Layer 2 of a small transformer language model trained on English Wikipedia (11 layers, counted from 0, width 64).
A neuron's activation on a vector x is SiLU(gate . x) times (in . x), where the dot is the dot product.
The model reads these tokens: "by " "their " "self" "-" "de" "struc" "tive " "f" "o" "ib" "les" ".\"" "\n\n" "Des" "i " "Ar" "n" "az" " " "con" "ce" "ived " "the " "series " "and " "pro" "posed " "that " "W" "ell" "es " "h"

The vector x that enters this layer's MLP at each token. A number n stands for (n - 500) times 0.0036.
0 "by ": 511 388 477 650 660 398 484 436 577 554 488 470 482 289 349 535 524 387 599 647 420 683 612 442 335 556 371 632 702 380 630 340 428 328 652 334 555 465 629 522 272 477 377 278 551 414 451 571 422 532 444 491 615 372 477 452 573 740 564 221 444 391 638 518
1 "their ": 477 211 493 554 709 537 453 484 513 548 370 468 481 351 561 351 472 527 481 542 470 759 574 482 394 658 271 558 650 320 448 274 421 351 477 443 523 573 614 540 244 369 452 404 449 415 528 477 363 643 372 487 513 405 525 483 469 783 580 293 522 448 571 504
2 "self": 617 198 568 778 531 660 376 349 564 459 528 447 388 669 418 738 282 378 547 799 610 591 479 610 506 631 449 557 535 366 424 393 394 402 666 348 614 780 487 700 252 599 309 434 381 297 397 638 347 561 616 580 496 590 598 337 518 468 476 404 510 425 311 519
3 "-": 584 361 626 445 686 623 468 479 491 494 577 301 476 407 600 533 525 502 537 575 543 839 577 593 358 610 196 498 752 279 544 351 416 516 551 405 573 714 518 624 430 581 431 432 377 404 726 545 473 474 579 252 568 422 457 337 497 799 612 480 429 418 494 544
4 "de": 575 245 490 615 648 700 390 413 459 290 285 461 507 729 623 687 337 470 530 565 432 547 671 685 668 649 289 572 467 256 603 510 429 258 560 439 567 724 510 453 339 438 458 250 371 390 511 508 116 525 651 680 482 307 520 323 478 764 412 353 363 477 334 442
5 "struc": 535 219 778 508 695 730 344 573 522 664 339 595 418 514 357 555 305 733 469 701 487 572 576 573 506 668 380 532 503 282 529 379 353 577 580 193 583 819 391 572 474 640 665 233 377 294 389 628 441 511 476 500 550 366 487 557 517 523 726 452 520 464 432 405
6 "tive ": 544 316 464 520 718 523 375 498 543 622 452 429 574 255 472 536 565 468 461 579 442 651 618 517 371 542 210 637 676 285 454 298 464 321 517 452 583 558 442 630 268 521 252 554 447 294 462 488 501 499 469 469 582 338 703 394 439 691 620 358 432 476 501 560
7 "f": 419 373 531 624 572 778 380 453 340 600 222 445 348 535 633 583 435 639 452 602 519 513 608 486 449 619 376 658 667 308 436 391 471 667 530 546 449 670 720 653 424 406 483 127 339 305 677 574 207 639 476 747 354 386 472 584 604 605 528 478 499 501 445 575
8 "o": 603 388 650 547 585 766 329 472 455 488 317 265 424 439 655 566 352 553 493 659 559 466 499 557 673 841 396 589 482 365 559 552 572 532 536 491 328 744 561 599 455 692 404 314 309 453 449 546 181 571 678 423 509 484 625 553 556 539 681 638 476 402 329 561
9 "ib": 494 272 465 634 620 635 338 658 482 460 186 305 117 326 399 489 432 566 503 644 594 611 564 553 381 623 532 489 627 565 352 481 525 521 839 371 328 619 491 311 587 569 511 190 506 376 376 532 454 384 575 542 728 537 499 563 681 637 624 426 346 686 430 473
10 "les": 630 87 573 626 595 591 446 397 629 597 317 519 408 595 705 718 384 485 552 558 580 465 568 499 778 690 352 358 599 389 626 510 559 338 688 436 307 660 400 576 353 251 335 282 500 474 477 479 192 548 624 530 514 528 631 252 543 699 361 226 340 491 569 607
11 ".\"": 490 485 465 522 617 622 588 643 607 485 577 607 416 571 457 717 586 590 546 830 751 627 843 503 446 520 384 695 685 282 696 430 608 619 639 544 588 607 504 498 394 459 417 497 622 579 202 366 525 535 572 540 598 139 555 516 621 976 522 218 490 381 527 567
12 "\n\n": 550 253 545 491 737 422 309 568 483 481 441 409 439 434 441 436 560 359 649 499 626 685 678 482 559 400 509 710 791 239 661 522 550 351 582 621 695 652 607 571 365 306 325 217 607 448 415 528 262 440 421 541 515 508 654 654 594 723 581 319 441 327 517 456
13 "Des": 532 268 470 899 451 751 378 422 642 682 294 437 532 672 484 556 452 263 453 792 656 459 518 496 443 625 279 518 693 425 451 413 399 517 586 390 579 835 433 731 567 413 521 422 385 360 312 457 489 561 430 556 478 650 720 390 458 731 463 339 426 454 711 637
14 "i ": 606 255 564 636 691 446 379 564 434 549 384 522 447 261 572 463 501 437 443 647 411 713 646 622 526 615 360 473 590 538 637 380 398 353 576 495 612 568 694 551 387 521 399 437 495 395 525 519 512 539 519 451 484 361 612 493 588 781 572 296 428 444 629 555
15 "Ar": 624 192 480 641 496 685 351 605 508 682 292 580 385 466 465 403 320 763 447 808 564 674 641 307 300 570 439 463 517 566 159 497 637 670 473 720 582 607 680 611 574 247 387 242 254 446 524 313 451 552 638 733 619 362 679 369 424 643 518 432 571 398 850 591
16 "n": 433 438 604 677 555 709 359 625 408 587 411 276 375 520 671 401 510 524 615 551 498 474 686 665 519 591 354 592 567 337 662 455 619 597 769 383 382 547 597 466 498 633 325 164 388 561 628 682 145 460 705 490 453 421 564 532 429 622 464 695 328 585 340 749
17 "az": 719 392 615 601 717 748 292 458 608 513 362 299 291 397 578 632 336 460 543 619 439 466 466 566 508 645 503 428 583 388 596 627 515 711 630 287 365 820 735 441 635 593 565 370 213 393 453 505 156 502 915 605 518 507 444 593 483 515 525 612 466 681 603 595
18 " ": 549 329 634 571 662 404 418 495 494 566 412 430 467 321 624 426 552 375 405 607 367 672 603 534 481 625 264 542 612 399 596 417 437 359 572 522 628 542 610 624 336 497 385 433 516 349 483 525 427 525 552 576 618 359 569 509 490 723 597 327 427 391 614 594
19 "con": 690 255 378 737 544 680 323 503 406 622 176 429 356 672 613 608 224 521 688 576 476 526 451 623 383 618 289 602 657 245 565 362 500 406 506 343 510 703 424 457 548 307 319 126 339 375 455 301 452 549 606 647 522 347 587 485 478 756 534 251 569 427 564 122
20 "ce": 529 237 514 677 547 722 413 484 564 348 153 397 331 458 672 615 369 487 304 609 746 404 735 552 671 812 463 550 591 464 488 670 343 375 528 314 394 778 540 656 391 644 584 445 374 340 291 593 274 472 623 605 291 522 591 441 509 637 536 348 409 470 499 586
21 "ived ": 494 399 553 709 647 419 410 606 492 555 439 529 710 266 553 428 402 286 488 621 522 622 612 450 487 518 413 541 542 333 586 467 601 446 424 529 532 666 617 469 341 476 391 570 441 381 421 520 487 526 410 498 649 266 692 506 474 742 529 305 450 244 629 559
22 "the ": 461 327 510 631 757 429 376 546 494 614 424 514 510 328 545 509 566 455 478 644 398 658 598 564 492 431 316 585 656 438 506 321 556 381 592 353 575 506 530 612 137 383 378 452 452 436 564 568 319 567 441 527 484 373 602 526 526 833 568 312 550 473 463 509
23 "series ": 466 164 535 646 756 530 468 473 473 408 442 533 481 305 428 561 515 422 489 672 439 753 606 474 448 569 327 561 635 417 522 332 498 337 550 451 568 553 568 619 239 493 377 617 552 428 371 609 453 520 383 538 614 297 626 495 383 717 605 361 427 383 562 462
24 "and ": 603 251 544 631 663 416 457 439 511 620 427 444 549 277 504 567 568 513 479 670 446 706 446 427 399 559 298 597 600 380 538 411 474 335 538 479 551 490 532 564 288 444 405 453 560 381 499 503 399 566 574 517 615 343 645 433 439 780 590 242 329 328 541 435
25 "pro": 363 156 413 646 395 677 270 621 531 573 244 566 372 398 492 649 162 676 473 735 589 492 526 550 510 652 407 537 595 418 514 459 538 545 659 329 219 632 384 470 371 513 332 258 432 217 548 528 387 533 447 658 503 453 727 273 473 685 705 213 619 283 467 467
26 "posed ": 545 381 573 624 669 492 486 547 489 615 420 590 582 292 487 580 426 285 445 617 446 657 611 407 466 502 306 595 572 406 474 376 462 416 481 425 558 665 552 530 269 436 316 514 451 422 264 510 447 507 494 503 604 281 787 453 479 768 633 267 474 382 532 507
27 "that ": 449 283 480 696 760 517 404 458 606 597 460 586 548 409 492 599 576 410 478 676 451 590 480 477 378 487 276 609 628 379 493 464 410 419 525 381 595 522 555 545 157 453 389 467 571 393 439 502 360 557 468 522 493 332 620 506 395 714 617 252 392 408 450 467
28 "W": 632 492 454 787 495 602 501 598 398 460 405 531 214 303 593 512 505 751 614 565 442 555 859 417 534 486 303 598 513 336 534 594 406 538 500 509 469 780 690 729 504 242 469 386 548 366 508 499 325 466 614 582 655 500 466 591 452 773 273 429 502 562 520 944
29 "ell": 496 272 530 820 614 763 535 524 479 644 488 624 395 721 704 545 347 368 588 659 480 561 497 534 488 634 419 514 624 170 789 406 631 501 777 209 476 638 467 597 558 641 427 145 397 455 462 629 402 344 688 574 591 345 595 416 419 714 380 266 430 414 289 591
30 "es ": 507 280 603 662 758 560 391 383 511 624 374 458 553 410 498 395 418 379 463 563 467 691 572 481 403 595 225 560 589 373 496 284 511 433 520 521 546 612 628 552 336 436 371 457 578 389 438 582 443 482 410 485 544 284 600 484 451 759 612 293 438 368 546 553
31 "h": 634 467 515 779 448 660 373 622 374 656 277 459 250 454 516 569 381 457 579 751 538 428 636 306 255 552 242 727 456 359 511 275 546 528 730 359 609 639 624 528 554 612 571 228 458 442 441 444 371 479 638 648 585 634 298 662 573 760 546 559 527 362 374 632

Each question shows the input weights of one neuron of the MLP. A number n stands for (n - 500) times 0.0049.

n121 gate: 502 662 470 348 630 469 472 528 306 494 443 509 511 401 455 528 583 634 488 578 532 424 414 510 445 434 498 498 526 640 578 463 396 540 478 390 479 414 479 434 475 518 469 503 436 625 535 679 428 422 638 496 525 440 520 539 593 484 584 421 600 566 320 620
n121 in: 494 423 487 560 427 411 486 461 497 546 381 420 481 467 527 593 463 515 472 541 436 551 675 668 440 521 341 435 585 641 527 503 396 488 486 540 503 371 409 486 443 616 498 536 465 579 625 629 477 569 451 526 548 388 331 660 389 642 412 502 469 594 452 576
On which three tokens does it fire most, strongest first? 16 "n", 22 "the ", 9 "ib"

n44 gate: 441 535 192 543 432 644 478 438 388 573 327 563 631 453 519 453 539 422 280 514 407 538 373 627 499 642 412 467 485 484 371 691 676 375 633 499 653 438 502 486 678 407 466 412 491 405 417 459 451 410 546 505 459 542 530 623 649 300 593 449 654 484 541 449
n44 in: 565 542 615 510 524 483 474 552 509 455 483 485 257 376 472 452 441 509 418 589 658 464 455 541 447 391 564 514 498 619 583 432 438 491 523 360 427 367 573 582 540 555 222 550 581 429 495 326 541 601 337 451 457 533 297 417 613 570 655 404 311 255 584 480
On which three tokens does it fire most, strongest first? 9 "ib", 25 "pro", 19 "con"

n47 gate: 471 425 648 352 608 580 431 553 497 394 422 588 582 454 502 648 315 478 590 514 442 514 432 576 637 488 569 486 449 447 525 674 315 558 706 288 433 290 421 636 558 412 564 562 458 392 586 401 698 476 556 509 606 559 551 484 341 605 456 568 587 397 512 350
n47 in: 683 508 491 471 448 510 507 335 328 467 479 723 623 491 403 647 525 600 529 588 420 413 509 396 588 397 490 402 493 505 627 577 466 381 526 720 529 558 410 519 617 482 672 378 428 469 479 498 657 427 458 571 470 530 653 674 327 585 569 313 624 325 557 308
Which token does this neuron like most? 19 "con"

n3 gate: 432 375 466 422 493 280 560 325 637 554 449 618 467 701 635 498 443 545 538 667 460 292 502 590 644 237 368 542 520 453 324 459 294 543 333 468 455 550 476 491 718 566 472 545 406 404 597 501 380 471 453 605 697 532 575 457 534 475 487 546 565 572 580 423
n3 in: 496 606 624 626 437 524 306 585 376 412 663 479 487 446 392 548 700 386 458 430 562 564 553 397 276 706 600 607 566 519 501 438 578 546 645 411 494 537 567 574 304 384 592 511 602 528 519 307 652 581 535 298 475 551 454 471 621 641 406 542 464 467 514 597
Which token does this neuron like most? 13 "Des"

n32 gate: 567 506 499 543 462 449 465 460 557 536 719 624 471 536 579 319 386 557 542 484 654 536 462 330 520 598 557 435 527 447 541 566 606 474 419 397 507 461 536 542 517 748 578 488 267 421 401 525 560 469 475 450 525 484 514 498 608 339 700 696 384 617 458 557
n32 in: 510 463 555 561 235 511 609 343 564 438 473 601 665 474 635 458 359 431 712 461 490 502 525 539 735 432 440 382 445 417 433 491 524 485 662 659 467 484 434 776 513 519 516 451 703 566 526 404 409 545 363 551 420 493 372 372 452 784 472 506 475 461 380 434
On which token does it fire most, and how strongly? 29 "ell", at about 1.3

n77 gate: 405 547 361 453 415 472 623 405 534 528 379 481 509 451 603 438 411 455 440 324 633 493 454 331 399 348 584 458 370 355 368 683 639 558 466 539 458 632 616 683 545 592 544 553 336 447 669 599 635 549 594 593 431 602 676 561 556 512 414 252 245 446 672 478
n77 in: 310 443 419 430 479 519 585 593 466 517 496 642 545 647 703 492 556 608 561 528 639 592 273 423 612 503 499 681 579 390 613 659 417 609 485 477 506 413 583 646 460 523 511 477 383 452 555 482 508 596 566 246 563 270 348 610 647 554 394 687 517 491 614 545
Which token does this neuron like most? 7 "f"

n103 gate: 844 571 342 521 621 553 589 522 637 500 485 424 567 406 315 530 408 586 415 484 575 478 412 266 550 503 560 472 371 675 541 460 598 588 586 309 505 439 520 539 664 409 637 464 469 243 509 510 508 591 292 549 580 531 516 620 482 453 374 353 622 372 631 444
n103 in: 386 446 492 524 523 489 548 443 470 543 675 518 440 675 434 574 397 655 637 741 507 662 428 622 562 658 389 345 365 452 332 725 260 332 526 620 513 521 500 403 637 610 688 411 521 638 525 376 510 450 608 379 765 412 463 370 705 586 545 462 409 499 382 431
On which three tokens does it fire most, strongest first? 15 "Ar", 5 "struc", 9 "ib"

n69 gate: 485 493 463 426 369 446 471 446 520 530 213 473 511 646 417 447 369 592 700 481 454 359 626 388 464 560 641 432 487 368 523 389 605 561 390 407 449 534 516 477 330 544 516 529 474 589 502 563 702 544 626 545 408 525 404 411 485 522 487 510 616 572 400 481
n69 in: 669 576 606 455 695 427 482 500 355 468 524 456 534 452 403 551 480 517 396 389 548 492 416 711 688 645 586 594 286 463 475 542 343 427 572 597 471 390 554 575 710 504 505 371 309 249 510 338 387 619 494 456 431 660 385 493 345 479 657 394 677 478 568 700
On which token does it fire most, and how strongly? 5 "struc", at about 1.4

n127 gate: 652 357 543 465 486 517 398 435 369 556 451 519 727 487 496 392 653 442 532 382 343 459 372 561 485 351 449 460 566 540 494 614 328 578 440 468 442 490 394 584 457 600 556 460 598 358 476 422 548 677 526 694 514 537 691 501 528 601 341 570 407 507 618 607
n127 in: 430 456 682 509 489 670 393 509 331 453 467 619 504 461 391 479 645 477 403 600 475 428 658 486 672 620 401 484 390 496 539 592 434 562 601 521 493 569 404 450 355 519 447 599 501 465 398 410 397 528 489 515 614 575 393 527 604 369 336 515 355 601 591 704
Which token does this neuron like most? 13 "Des"

n21 gate: 464 528 372 579 459 349 434 467 503 461 560 432 558 505 454 593 492 552 415 507 489 599 443 591 647 581 362 601 462 568 392 376 347 512 540 610 523 376 512 460 567 642 537 454 525 588 604 667 384 604 548 544 583 633 444 493 405 295 489 270 387 396 436 270
n21 in: 393 400 605 529 416 506 448 439 294 371 432 644 529 632 622 420 590 598 574 548 389 429 443 548 526 738 438 643 472 606 527 630 487 573 514 416 603 406 414 282 461 429 379 689 457 627 451 532 438 485 532 503 693 377 382 353 545 440 495 452 380 611 518 502
Which token does this neuron like most? 4 "de"

n42 gate: 276 462 338 729 250 755 626 405 561 389 228 700 647 817 165 452 436 514 584 556 476 434 484 527 428 519 425 203 437 467 459 487 552 449 590 502 350 436 596 269 464 661 523 549 509 608 647 390 575 526 547 458 494 469 489 490 399 586 482 482 506 348 601 464
n42 in: 526 606 677 482 482 429 436 451 435 399 655 385 466 527 704 382 434 642 366 507 377 557 477 463 649 609 481 529 437 632 402 607 449 293 605 598 480 507 260 532 579 617 393 618 446 449 633 501 199 449 558 600 275 513 507 541 488 558 449 546 402 656 328 480
On which token does it fire most, and how strongly? 4 "de", at about 5

n124 gate: 421 514 504 473 485 459 399 496 588 572 444 355 605 478 514 558 347 487 495 392 592 531 459 540 536 506 478 340 442 544 429 637 532 564 580 409 479 584 535 412 477 462 445 504 349 466 558 507 551 480 499 634 501 509 505 488 493 438 525 458 455 485 499 373
n124 in: 472 383 540 570 633 492 493 527 251 466 505 705 383 401 510 641 552 461 431 560 515 379 586 558 455 351 538 500 618 361 422 490 353 498 369 541 476 499 407 296 653 498 501 464 448 487 498 555 530 477 558 488 562 571 477 516 447 485 507 568 567 552 560 523
On which three tokens does it fire most, strongest first? 17 "az", 9 "ib", 19 "con"

n83 gate: 505 465 436 489 524 553 476 430 601 586 761 334 573 431 363 540 482 564 397 345 671 547 552 431 594 574 547 464 345 342 366 570 431 483 661 410 683 625 629 532 464 580 625 590 446 403 376 218 480 594 413 384 326 487 454 523 560 400 496 580 353 737 493 407
n83 in: 511 567 327 461 658 499 448 598 418 329 766 472 568 539 574 541 511 443 492 541 506 459 527 545 427 598 425 613 485 432 460 402 426 343 581 484 429 652 378 532 364 489 500 517 528 438 525 453 369 581 329 559 589 387 281 437 510 545 549 612 381 723 430 366
Which token does this neuron like most? 2 "self"

n37 gate: 445 399 508 635 548 738 505 414 625 498 427 380 536 544 412 362 444 544 667 561 407 512 551 354 511 573 542 380 259 420 569 570 420 458 511 613 389 344 505 539 300 498 407 476 468 335 724 416 682 372 654 422 574 697 512 740 424 405 386 555 674 518 607 236
n37 in: 428 451 616 585 624 515 497 559 385 513 438 515 391 467 650 616 544 490 795 237 468 664 470 529 583 639 451 625 529 564 622 386 476 370 419 562 555 548 346 418 576 456 372 654 525 473 403 679 458 516 323 471 348 486 559 473 692 598 515 681 312 405 601 348
Which token does this neuron like most? 19 "con"

n108 gate: 509 305 249 442 624 462 640 564 435 514 518 641 356 602 533 390 612 363 417 479 367 343 376 636 451 557 387 495 436 537 502 444 518 679 452 480 332 483 346 526 425 424 407 516 605 648 424 519 563 438 454 527 602 546 673 488 540 336 502 202 419 625 568 381
n108 in: 360 432 634 508 233 529 618 359 607 611 515 312 567 616 450 402 592 505 664 488 496 567 589 398 467 368 628 368 519 541 317 342 562 362 361 601 432 521 533 497 465 664 524 567 351 480 508 450 366 655 332 437 377 360 443 384 521 769 458 434 326 478 534 684
Which token does this neuron like most? 10 "les"

n23 gate: 328 456 520 444 404 535 482 500 399 519 383 476 623 478 585 596 467 532 454 509 301 345 364 675 504 390 431 472 442 563 492 410 637 465 529 584 550 595 468 439 723 510 352 537 503 625 482 701 590 663 388 505 666 614 760 568 539 623 597 540 371 379 515 507
n23 in: 563 474 474 474 290 517 365 427 385 399 409 447 290 459 583 498 480 223 456 442 566 526 697 408 619 287 366 626 501 572 580 643 380 692 435 428 351 547 482 519 529 639 377 504 440 467 546 478 496 514 414 564 417 508 590 440 464 490 604 541 592 500 541 500
Which token does this neuron like most? 25 "pro"

n11 gate: 437 522 524 426 633 419 608 308 575 616 475 597 432 804 437 512 560 390 625 587 399 494 657 489 562 411 453 524 390 379 535 515 293 424 630 539 493 567 626 418 515 638 517 686 363 496 488 573 495 543 417 498 601 426 481 328 504 413 539 618 321 479 509 429
n11 in: 265 640 492 452 628 544 650 367 433 617 480 507 544 665 469 694 605 458 831 569 540 516 649 527 369 375 475 383 533 428 544 418 399 584 750 590 526 579 694 432 537 420 487 625 467 417 510 502 400 434 390 454 661 503 442 462 537 479 430 549 457 554 446 331
On which two tokens does it fire most, strongest first? 4 "de", 2 "self"

n27 gate: 597 630 366 397 618 542 498 374 278 576 557 580 465 520 549 376 338 237 701 506 444 423 579 415 474 441 498 488 404 530 440 592 697 525 660 368 407 644 472 469 307 474 467 582 335 677 331 463 623 542 484 607 512 619 569 484 598 427 494 586 560 424 693 529
n27 in: 685 582 620 522 485 496 432 441 521 374 417 544 485 776 517 293 538 734 346 583 378 525 411 354 591 522 490 489 757 608 639 372 501 382 308 514 571 564 478 378 542 449 598 594 513 491 588 423 454 465 519 459 218 548 567 320 491 504 492 388 623 555 493 520
On which token does it fire most, and how strongly? 9 "ib", at about 0.9

n33 gate: 675 572 514 570 511 460 630 562 532 582 471 562 585 474 373 348 435 599 446 455 370 503 507 465 594 484 513 427 588 555 440 403 498 443 589 650 451 348 617 552 561 479 555 399 600 502 434 571 363 541 504 580 396 546 599 585 552 531 244 548 584 508 502 363
n33 in: 626 394 426 581 465 529 373 508 442 563 561 528 654 509 542 535 668 424 548 597 450 516 553 672 499 452 557 353 591 527 614 553 635 562 277 340 488 720 353 577 626 485 446 588 429 446 553 451 471 408 616 546 355 319 543 522 628 580 427 413 604 605 296 642
On which token does it fire most, and how strongly? 28 "W", at about 1.2

n58 gate: 538 653 467 358 543 483 499 545 461 347 601 485 452 489 579 525 525 519 431 501 525 510 550 541 455 484 500 456 489 483 552 395 465 514 600 528 456 609 489 492 557 539 534 549 444 567 515 419 553 602 518 456 495 394 507 495 485 505 542 418 481 443 470 558
n58 in: 508 456 476 403 511 569 482 459 467 407 548 549 386 422 583 522 550 507 420 552 626 515 673 544 527 489 471 474 525 492 507 509 472 556 576 599 508 622 388 591 458 570 573 573 537 565 479 394 493 484 491 409 495 422 510 581 464 485 376 479 592 488 528 486
On which two tokens does it fire most, strongest first? 11 ".\"", 3 "-"

n92 gate: 451 459 565 415 376 577 567 381 460 544 654 428 389 446 486 593 508 489 588 490 495 536 546 424 505 732 685 564 464 449 409 462 588 359 464 438 470 530 427 317 613 560 388 462 653 519 378 572 463 431 637 281 601 561 722 595 276 344 523 486 768 619 452 660
n92 in: 606 400 558 544 596 523 296 426 574 352 424 574 590 501 578 442 362 713 533 530 516 258 247 568 622 555 295 614 521 543 507 601 614 380 470 670 371 520 478 531 425 498 279 452 473 662 564 437 722 458 419 470 501 552 414 500 593 557 626 644 552 460 523 421
On which token does it fire most, and how strongly? 8 "o", at about 7.3

n7 gate: 528 357 394 399 494 606 505 400 493 540 606 473 668 398 660 610 582 692 434 369 454 482 513 581 380 451 508 485 565 410 533 453 611 497 536 591 514 451 524 545 598 448 510 604 565 332 477 540 602 344 610 564 550 424 349 450 428 385 670 484 436 401 394 403
n7 in: 381 577 526 540 489 477 416 439 447 524 353 393 297 690 470 344 411 315 513 273 414 620 291 391 506 607 496 468 572 517 504 437 599 479 528 457 490 294 488 433 432 492 619 476 351 539 595 594 622 516 507 517 526 412 525 693 610 682 314 435 453 535 500 748
Which token does this neuron like most? 2 "self"

n28 gate: 433 550 481 360 311 484 340 515 376 432 357 472 551 595 437 754 459 668 539 498 430 502 495 537 407 360 457 448 625 348 435 557 566 681 702 524 463 524 610 486 532 417 353 241 547 635 605 457 277 320 690 651 632 676 545 492 548 562 499 474 712 536 450 474
n28 in: 468 577 473 550 551 500 516 654 498 553 724 432 479 578 535 467 759 266 440 260 602 580 493 458 520 472 609 421 523 521 566 595 660 344 179 460 648 529 469 517 294 500 505 490 500 444 418 687 590 671 492 344 405 539 657 429 538 485 631 487 604 469 549 385
Which token does this neuron like most? 12 "\n\n"

n78 gate: 365 463 489 472 557 248 520 391 419 609 639 413 415 576 680 521 415 410 622 498 426 657 387 294 482 552 621 403 555 567 234 539 280 594 472 599 466 524 639 415 566 586 623 424 609 447 450 476 374 391 384 473 243 529 568 612 427 433 435 406 467 556 572 499
n78 in: 514 548 435 449 549 365 540 428 653 480 520 425 507 490 424 443 543 441 572 513 293 729 459 417 419 500 606 437 548 574 414 324 495 542 439 651 530 584 347 582 540 678 596 381 802 454 504 472 439 457 425 682 436 594 545 627 358 694 400 686 446 544 575 450
Which token does this neuron like most? 10 "les"

n71 gate: 532 690 455 378 367 381 544 526 536 497 569 352 446 464 321 610 391 449 447 753 489 709 407 381 455 495 389 524 365 610 513 412 480 454 388 548 531 448 254 470 459 459 682 473 354 762 454 433 632 342 584 574 699 474 566 452 555 442 556 560 378 381 590 627
n71 in: 494 429 374 467 374 611 534 550 450 514 508 398 568 562 859 486 711 626 725 486 583 539 635 583 575 440 616 378 417 466 443 732 594 565 553 415 499 464 493 455 591 541 396 456 681 476 411 632 513 436 375 386 477 402 631 430 631 573 365 529 480 411 546 496
On which token does it fire most, and how strongly? 11 ".\"", at about 1.7

n22 gate: 494 494 470 420 583 576 520 699 525 422 638 699 567 388 427 562 559 387 449 608 529 388 528 389 469 587 455 511 525 468 470 651 424 531 555 508 334 487 411 513 470 359 557 370 662 576 645 596 391 502 345 640 618 547 460 453 571 288 581 495 540 621 564 518
n22 in: 509 556 391 434 546 463 510 508 412 512 498 605 619 616 473 646 489 540 528 564 395 623 544 555 491 718 550 417 544 429 502 719 404 559 513 405 603 623 381 585 223 542 654 379 456 597 626 651 572 537 412 602 450 735 431 344 625 470 601 545 401 529 713 598
Which token does this neuron like most? 25 "pro"

n89 gate: 420 600 534 577 459 378 443 446 777 500 500 437 451 560 385 410 527 463 280 598 486 480 534 536 429 426 417 544 459 436 721 507 481 423 386 485 422 389 479 551 693 677 490 460 509 473 480 368 375 504 368 599 464 484 423 735 395 382 524 385 452 421 382 501
n89 in: 633 534 624 593 631 515 505 624 618 528 567 578 600 315 547 501 640 664 616 602 465 325 507 574 646 499 583 475 453 544 369 276 517 604 619 539 620 710 681 427 573 400 435 383 477 443 334 450 347 381 332 519 545 493 413 355 513 570 578 610 753 669 576 399
On which two tokens does it fire most, strongest first? 31 "h", 5 "struc"

n51 gate: 492 438 380 573 536 398 331 659 319 479 474 545 339 507 490 519 484 486 524 624 394 398 400 531 565 403 480 502 487 495 529 673 344 584 450 493 496 524 433 398 517 539 425 544 382 555 436 462 595 366 288 413 310 524 440 462 374 631 558 643 587 379 707 507
n51 in: 519 500 630 584 470 548 735 568 646 497 447 430 463 519 573 549 620 547 547 374 455 707 650 385 447 701 594 617 427 625 537 471 569 571 598 499 377 513 605 686 484 372 406 392 447 479 599 482 486 540 439 582 543 470 431 314 528 434 334 397 570 670 421 474
Which token does this neuron like most? 15 "Ar"

n105 gate: 445 453 479 434 435 314 434 617 697 635 458 530 566 324 569 534 465 418 435 573 461 571 526 451 548 277 458 463 447 603 521 688 433 403 480 364 539 450 430 623 612 583 664 614 373 372 382 542 602 487 591 387 371 460 508 631 464 538 610 596 389 534 323 581
n105 in: 340 415 625 475 475 627 652 652 434 543 527 451 552 495 475 430 387 463 444 621 647 403 558 536 514 696 553 555 525 590 451 246 526 541 402 460 378 467 617 514 405 453 589 515 511 586 566 517 571 604 464 538 507 591 611 375 486 468 302 450 611 651 520 489
Which token does this neuron like most? 20 "ce"

n109 gate: 328 468 445 586 500 577 600 571 610 505 403 458 618 471 714 496 697 630 517 461 524 568 562 560 416 566 835 484 570 515 464 549 671 560 376 547 472 784 545 648 501 543 595 437 596 478 337 555 555 397 344 568 418 634 359 207 559 507 436 486 361 424 425 456
n109 in: 400 423 509 374 355 505 613 449 588 681 406 335 444 588 686 481 610 536 669 417 701 516 415 539 551 450 462 387 289 394 600 560 611 487 659 523 421 630 671 444 396 378 546 488 473 493 319 560 576 519 501 666 438 530 337 451 485 681 608 712 418 536 539 582
On which token does it fire most, and how strongly? 20 "ce", at about 5.1

n68 gate: 527 593 433 449 507 508 479 478 453 450 548 560 588 417 710 685 615 438 527 611 434 707 499 384 515 585 481 481 477 456 380 410 504 514 427 530 683 557 428 474 540 496 386 604 473 702 347 460 387 519 475 459 426 538 417 587 600 442 494 547 304 599 682 608
n68 in: 461 518 491 594 518 561 529 532 471 440 419 544 618 273 439 665 526 482 336 600 575 520 404 607 420 409 526 488 429 501 615 431 293 464 465 584 558 613 424 315 552 372 621 597 469 394 516 390 388 335 439 454 401 378 583 376 412 515 449 502 591 399 551 510
On which token does it fire most, and how strongly? 26 "posed ", at about 2.6

n104 gate: 570 676 546 604 624 477 433 547 621 501 603 504 575 527 513 470 385 584 408 730 528 558 352 377 561 635 486 444 364 596 622 441 625 585 650 649 582 292 352 383 539 579 449 456 545 308 535 552 506 456 390 602 367 546 585 528 565 277 471 436 503 566 500 622
n104 in: 386 570 624 478 453 507 478 664 339 459 438 474 502 638 709 478 404 539 525 364 443 359 521 426 579 524 354 429 555 585 381 537 279 488 321 562 581 539 567 579 626 358 693 595 497 597 645 499 425 651 488 411 689 483 509 550 566 671 451 474 444 519 527 428
Which token does this neuron like most? 0 "by "

n18 gate: 496 525 479 354 487 538 652 463 560 548 514 348 500 314 497 553 622 538 472 341 535 436 293 738 497 514 523 479 586 486 467 464 322 437 508 597 584 517 523 513 412 579 622 595 605 368 518 529 434 484 389 333 497 332 550 356 466 587 502 622 584 297 519 628
n18 in: 392 601 279 488 340 406 503 626 531 491 262 373 435 639 437 450 518 513 698 409 488 447 449 557 583 563 567 442 580 357 374 494 670 497 560 469 593 635 417 457 394 417 560 442 347 544 307 633 496 435 454 424 512 227 649 178 585 515 423 532 412 429 477 444
On which token does it fire most, and how strongly? 6 "tive ", at about 1.5

n53 gate: 435 596 485 536 552 322 472 515 582 558 519 420 456 454 655 487 359 382 492 519 48 385 447 449 654 387 491 502 617 454 507 500 402 397 616 481 464 452 484 304 589 483 328 428 537 539 437 521 485 300 438 509 477 561 519 586 461 466 518 578 598 655 460 413
n53 in: 448 310 422 564 355 502 556 586 421 575 598 356 499 593 679 345 673 600 520 529 594 516 427 605 411 575 554 335 442 521 396 394 603 609 370 547 619 465 268 491 395 462 580 575 471 558 421 283 577 769 539 543 449 395 457 434 491 591 489 317 446 453 391 424
Which token does this neuron like most? 19 "con"

n62 gate: 597 398 421 402 479 350 506 472 486 542 549 457 481 432 417 640 698 401 422 504 586 444 452 606 723 374 657 797 584 478 426 373 593 417 444 382 529 587 448 475 667 657 415 465 649 607 488 654 699 594 517 654 460 626 484 651 289 615 443 429 727 443 463 588
n62 in: 230 317 567 430 568 352 516 445 478 609 356 393 464 539 379 544 646 585 536 475 644 507 632 406 636 408 722 574 502 463 478 599 471 358 574 391 577 679 531 395 493 448 482 564 470 533 404 421 581 414 509 569 467 664 375 502 551 662 490 624 629 493 419 590
On which two tokens does it fire most, strongest first? 12 "\n\n", 11 ".\""